Layer 2 of a small transformer language model trained on English Wikipedia (10 layers, counted from 0, width 64). Numbers have three digits each and are written without spaces.
Take only the direct path to the model's output, skipping the later layers: a vector added to the residual stream pushes a token's score in proportion to its dot product with that token's output vector.

Output vectors of the tokens that the questions are about. A number n stands for (n - 500) times 0.0037.
"ep": 490610399715593577599618335339620551049299386506488568579418565423634472545660523271594445537809592471337515350496642605663421301549439605614279884351536518303808383524403362288588438408554776
"ings": 465831965495536571383562370409520298351025529648480759831522435760252378486244540467226463438574632524135523339693728249597685723547409601239452740369381648441572302521615303287300406656393760
"ction": 516277536577688512421420424661837355468443700474261453440693377514310146371654553877519545486431645276453461312536505264491599308308464492491227778679234368842874633597684691226528392557466420
"clud": 612220757396713384227742500505629442385202396304363523475871214399506183571480195434551564295760621209605403057335807568587717627363452343348452831550337434564474552593907776282605551500678478
"ober": 619573672360762311429616378327422531194254496183615610364558293377398063745570200624788474727800538407246568582387824290713726819635533620466382711513568754384506302521748626459378663301661627
"enc": 521557464545412606477414585612393241388433466465282506402567255544414658648487364749324522665682690446735469686446792332352653479379397247512456896485291604484398380570438566401294472757257714
"ivers": 513474371736578262144714517660674287493333530298249627642456257717151203602553355534339713579889528323411581447404799242510893513573451392232406885676342606273540375494547311495746636194664752
" had": 531390464762421437397643316441617695575580541274481616516613200623443428645453392705434493406370572535557512441547724466665638354301484534403519597470477771358637548538428428405457629456596444
"ied": 842702766739572279404769829444430280287232483614604719705647490320529178892692276400577640510741522500938472409506719320549607577346340619395251519610580590510619615543622730253581543637716446
"x": 362357638480536443583549536522552622550445630244297426255484534496534599483777441716451315519517520513537387591443521388425886259359592237423332637523331221515486326549547591550567329420342616
"ive": 335495477630753085130500693628622351615259415607388454282408364753266412428331404635448356726658412576290433571477490518570892576391313548442647656374588713333544352503510417522318464506591678
"ark": 284714546739578625422623505444615234456299346259523722779925612589516393710637254312688633614432642263574624238704653544464854771720527484596406546575491794336741552517553460370444729719603454
" from": 553512476522421430349591375379529610570587418303469544534519512550466375463412531433430448419391505637594416487497500364495422434523752476558597497478524780594561474549554367342392531430550566
"ou": 406779500527534478590500621496562511278420404534456597576462472527408395457636508435312381435646711313595552617339440558686574398742313320349567551380344691253473664475548440518399610552497740
"ent": 552744504535461521513417729564536356186478517618250438386694387350486500621480523588589492652654522495633434598478605538365600312508573332614635736421325648567464432502638520118252677781144400
"u": 424711339565734464594479439557509560678385534711430531435564610560468362518602504562192430638472469493500555753335411575388434480387584363716545496483376528402651394477482316435400604525634534
"ue": 343662339752650333447574373622634500383259453567508600658860618658570260708589613552236661398784652412516720472105460233559506616393442326607705654469332711440568402529550282262539485547581570
")": 615487442254407405363696322546493485595495404534558343483504623426661541414421659638596697475456765342617416464261592445409551500444312325476629478586636479510308594511343517205318482642606591
"ary": 357654608419621558366332192401438631210282630645343389537580396587229386446462332685676610695281672245780671420595462440528511416340472619585560591329287670698581437515429627320508728511694426
"\n": 433583508512664590451378245293364390645535574334406398591476548535428274510481341468586563545496379658482572424573416357543563702748652754464493468500471522779385521496610210473673698370280655

Output weights of attention head 1. The head adds the sum of these rows, row i times number i of z. A number n stands for (n - 500) times 0.0011.
o0: 625654438422575363337322528602545362392636533586531445570432346676387507484617559632527659504707428432477567417495554608600627254555591597507586307454489549482601442806497506543418351583482494
o1: 618464329404569630507411357628481388751538642299506365663647571577404440565329393430318719539468389443513486549316465529389536443132925579441537484450501533454494577376349534436709503208597457
o2: 403583601501522175341666626617371387650716581634685640362538830465543523434579365438452270554510339541565452746417264356503496697677540371516573522570464320382598373282439398675486448603596568
o3: 576346315374612743650376437577446384720537623520945439372245429360656547395383499349505725391577585395521400610498785355271252571210319465340456555447606665573449455466732371595349560367542447
o4: 522411551435506520664643421513668442453555439638382481430240439548440610777588291426568539552395382674512535434522553448708542419482256540580624296608305312526457438524536478796495680467574478
o5: 688482554546543479304580368617630421314482488689249479494479309555579558619572491548530599469431678563491450256495340558367646558360427546596505519442621550545464921679467478508526489492304406
o6: 471373482714556366545442510540632493554716471615427612518650387414658489283557757397462592527764458402716265432395239389584430381496322224498465173533296486416446431608613535728585302738347544
o7: 237334459424378363445717713571585388554703452442481831506520428440505302478585503801448505610504353618512497348531627258640449403274599372501304537254476416464528505662602501315550535599474424
o8: 932648398326509355611374499612478645574258459502518620545378554385491261627897406546727643630538632230542597466611512397313480311574485483580796422453562327186674514647354569613597748615403475
o9: 403337497614366603458452332508366484418616589876485589535652573594644388419484546467516317423454557377511246485796676350439528307463426257514426549361503419386596679341368342633417520603231384
o10: 541647469310220512481819255448680397364628529520465523273634633500482474459401501519396621710188377359596536550406719455410556579532373412344477443423623414450800509690571472373339458369441419
o11: 667633526325690527627454545588422427519455440520622464708468279534453518492529510542632485436500535411391555433474324839386576448412416598439633492295479537645745381767469552547404423349514259
o12: 435451192561675516792307586642569379452485430672458453687636287323453432461322586576562406499460427638539499407469204543282303687458453590623649472495404463733626767412382304506354596514427419
o13: 593408354455464320536560476463507533410460326553327508483421420738435544452331344361442423228553615650410562567471597808416503258350364345460417545486396415769534612254394518234326626644485623
o14: 695748584534386465494591608479513602636564698589632911356484528469323509679577496506625488624565355461595599456731692555571472497521491512680358587344442501682498677665371477719539425477653551
o15: 392393668566625607624624528411203497584210637382493558473454377446561313289562445574482479666576214528440267643358467347361866548647444794351386503618563634577438616538733782748473497523268669
o16: 712555597209478664716477267389476266753594201264462661447302435496501539382544522520522341414389893659234443661465571561524683751575433426352607506420398332517506530363384448572546507502522600
o17: 466505403505508578526597586342427434676759511566426429645211845629521554506468480427652329499336559701524504499225577301473401480669232437503402419492505502298648541493365537406622622451553302
o18: 295504521322613460555497408276375441589474495453517248622434457531518505434309503372478533429563436439342572470567229584567596542513444679458475762655593435666540263911448533566523443559331313
o19: 297616462583403647390384586484450742511516517547476389601419356797569597378841439440438481302264529414702508551135586592402535363280428423482691791741468453686542455243595535443538408600680350
o20: 638495491490740594640581237582400676691497498350518620790542481336348495631687495682594422566448401579625464563516640335285390278718468604314601645487549621309753488342776365356678615567583748
o21: 436529536783590478684701505534643721549552355386396463554596841822355231386609687469573536445479359701422500403320615428531715365400367553649532731565551711385353577520577226506639343448688561
o22: 327496608565661710491282487491328435491531350457419578624626441413418348629428451371529358478471404622458470236503391643551539532467519573592431560461272351548423683597651431571471581295678496
o23: 396591267789320609352566548426502418405501360632890206390424548450407448382690676249603746459452511542357318499319605407594694345353626627509520474732494463498640434683404768552648475335473443
o24: 529405363539511452431611390367508458322514654474354462589546142562392405715616318365474546381437522806212406510555637585432532328514694787537637576392687598314469491732757421442477596219300327
o25: 589410341626274444564506535430300344488509440579569686305516425462624959597561504514635446754495473426490796559527543527361538635386470555528616619443591480455568417640247542583568257542268440
o26: 617557609527705518430277227327427485624368388539626477475618483574708375449656211419438498294570556600331475531590554332631663452485359433370480402417492530453515557661255328525403611485273402
o27: 677720657454690763501349510407388482278589170647613270428793582509759213418645408349586618497423672424527487456424319483531460623479556513327513404631296313394371481328440786598617668493421532
o28: 519501478552647456405548472434634379391492468219290392665638352537406372397279398541506678381341537530468583415400410591306410330619421327557540677516557528553906284491454505386499472523399365
o29: 321486414470628315536464462641539440524625294343238560425629458688445850547523449397292318558438560225448439691510652478341319299489214425290480789273610362714355422164474475612570307641470543
o30: 617596588552224271398578506537455463273429323518506591433542655318312615512629657531349377265437661396320450368659670272493622489453266476397545490355607499359480453672592489306342433759561459
o31: 578341730479553755444317538699430595397491397591573395358384736289441551710286745233240625537934515307558366519355526636407275571521467479382561555359127501500655454357417574419695142406557465

Each question shows a token from some text and the vector z that the head gathered there. A number n stands for (n - 500) times 0.0043.

"im": 442495527496480465406455501368475541552516547433496375399495614472443502403457484547477589584547
Pushed down most: "\n"

"ol": 467440525432513610441486513593431511480643366385604443434439523547481511634504389424542490482445
Which of these tokens does it push up most? " had"

"es": 428342635519473422523445555399508381445511541402517563492514687449417439380345520550562621531512
Which of these tokens does it push up most? "ou"

"n": 529532478368411406490480554479574520534511513443419565462479518510644522483413396483561477501395
Which two tokens does it push up most, strongest first? "ark", "ary"

"ober": 643523482618604401457512561506625486548742611520513468432519455463557563590486489461670324587426
Pushed down most: "x"

" C": 525464511469601466529554462520466424481543568440486524536550519551512379465404446487535464405509
Which of these tokens does it push up most? "u"

".": 468518604568661310472495551576483329548541500517309485528535604556493438549407380544473548493545
Which of these tokens does it push up most? "u"

" e": 642517387451502536535583465504510485639530446462421486521501447597516525734388357434577557419307
Which of these tokens does it push up most? "ction"

"ath": 482355558547494516557434503520572526369522542510408469475521548489452574553552447476544499477419
Which of these tokens does it push up most? "ied"

"s": 470445445502539420492482430543436485458472371530343474550560406480494546568393423451661473395472
Which three tokens does it push up most, strongest first? "ction", "clud", "ary"

",": 448467499515545406296583503452561379694556477534317523630476632569534434586465428398366484497331
Which three tokens does it push up most, strongest first? "\n", "ober", " had"

" |\n": 385449638609561466470414426571492475706454539613408420435537653507525449570602467516357501415402
Which three tokens does it push up most, strongest first? "\n", "u", "ober"

"ar": 490487520522487500418448512515461452410493543472563448447555559485529408614491502549482479572437
Which two tokens does it push up most, strongest first? "ober", "ings"

" R": 448510532433457535444476478568475506607627567402451599424488442515469443532475393550565554501389
Which of these tokens does it push up most? "ent"

" (": 374390595518527559520489382573583425513562426524351435504535538519556522597474475364499508520454
Which of these tokens does it push up most? "ive"

"|": 418485623560454446494404489593484522682479513614374441423527622446510484522585454527391510462458
Which of these tokens does it push up most? "u"

"an": 537498571454490577624492600522565433469451589630604651271328712364491404580498573541577544505181
Pushed down most: "ue"

"m": 479320668530532389601404599435508337483498423367538615481557653446486519404411555669427523534469
Which three tokens does it push up most, strongest first? "ou", ")", "u"

" d": 337423415470546506527582368575434517581634387444309512561525566628528388590343376412570536552387
Which two tokens does it push up most, strongest first? "ction", " had"

"it": 557371358538394417369575446527401601286671468296510512405650656463567837626651364423533649691655
Which of these tokens does it push up most? "ep"

" O": 584472643555488491606464570577584561329507547465504502473515541466387556438543432479504529507387
Which two tokens does it push up most, strongest first? ")", "x"

"her": 276493365543425453594518333327508522419530406509580524650323366307627756476576498585586441534514
Pushed down most: "u"

"j": 437424418545536444455471453490409513456497417581399487493538370486484557538387486448653496391485
Which two tokens does it push up most, strongest first? "clud", "ction"

".\n\n": 346489420356512487416520390640300377594432474755238436407416491519526487714343467512470465450384
Pushed down most: ")"

"ac": 483459460632502507535462257548550494488622424516388485553499508407709575537537390495558422623615
Which of these tokens does it push up most? "clud"

"h": 492471532545458492418501460561470449420625445427718452361612557561378533407699413481647636435533
Which three tokens does it push up most, strongest first? "enc", ")", "x"

"ent": 493521454474377415705448468385546461427382507514475624643369438292625666492664468621525414573521
Pushed down most: " had"

"am": 466411615583488453544565350667467361473613554508452419455513490532576422487605436377503550489451
Which of these tokens does it push up most? "enc"

"ur": 505480603508517409641453602506492567363417546482498571547369353333537598470407418597420445539612
Which of these tokens does it push up most? "ied"

"id": 371418484521606424432573303637509404445542511514491589302499482612577424591339263371569327568408
Which of these tokens does it push up most? " had"

"ons": 425361703531519428500415587511483410502470519350493518505556659504481481401372549575399544513516
Which two tokens does it push up most, strongest first? "ou", "u"

" or": 474495554472488460543534458511525409475540486393382492528557534547486489556429484481593503462470
Which of these tokens does it push up most? "ue"

"p": 488516491511445449613515490434535489523432481512435515593416494356553582516567427562508506531477
Pushed down most: " had"

"on": 481529524460532399457497589564476543631572449448428506552548551410498452513391435511560403472457
Which of these tokens does it push up most? "ary"

"t": 398411644496416466631489601432521412535613453443494559499588620414475466531501497524442508502444
Pushed down most: "ings"

" |": 380415627441544502517435443567562402508516463446401474528563551473556510599481517511476545537422
Which of these tokens does it push up most? "ark"

"ort": 426569672330597483421381768501483611478466509289805432314532562491379285397488541685281507652526
Which three tokens does it push up most, strongest first? "ou", ")", "u"

"ith": 474459476599491445481490676465518510546490446368608497465476576348517424592443565519542503547458
Which of these tokens does it push up most? "ober"

" L": 425444643624619493483418446549528469696462578498462453396533604540486431497602479536363468447437
Pushed down most: "clud"

" A": 546493608502434464539444515535562538520588514523394504455532506402460510450496427511478534560520
Which of these tokens does it push up most? "ent"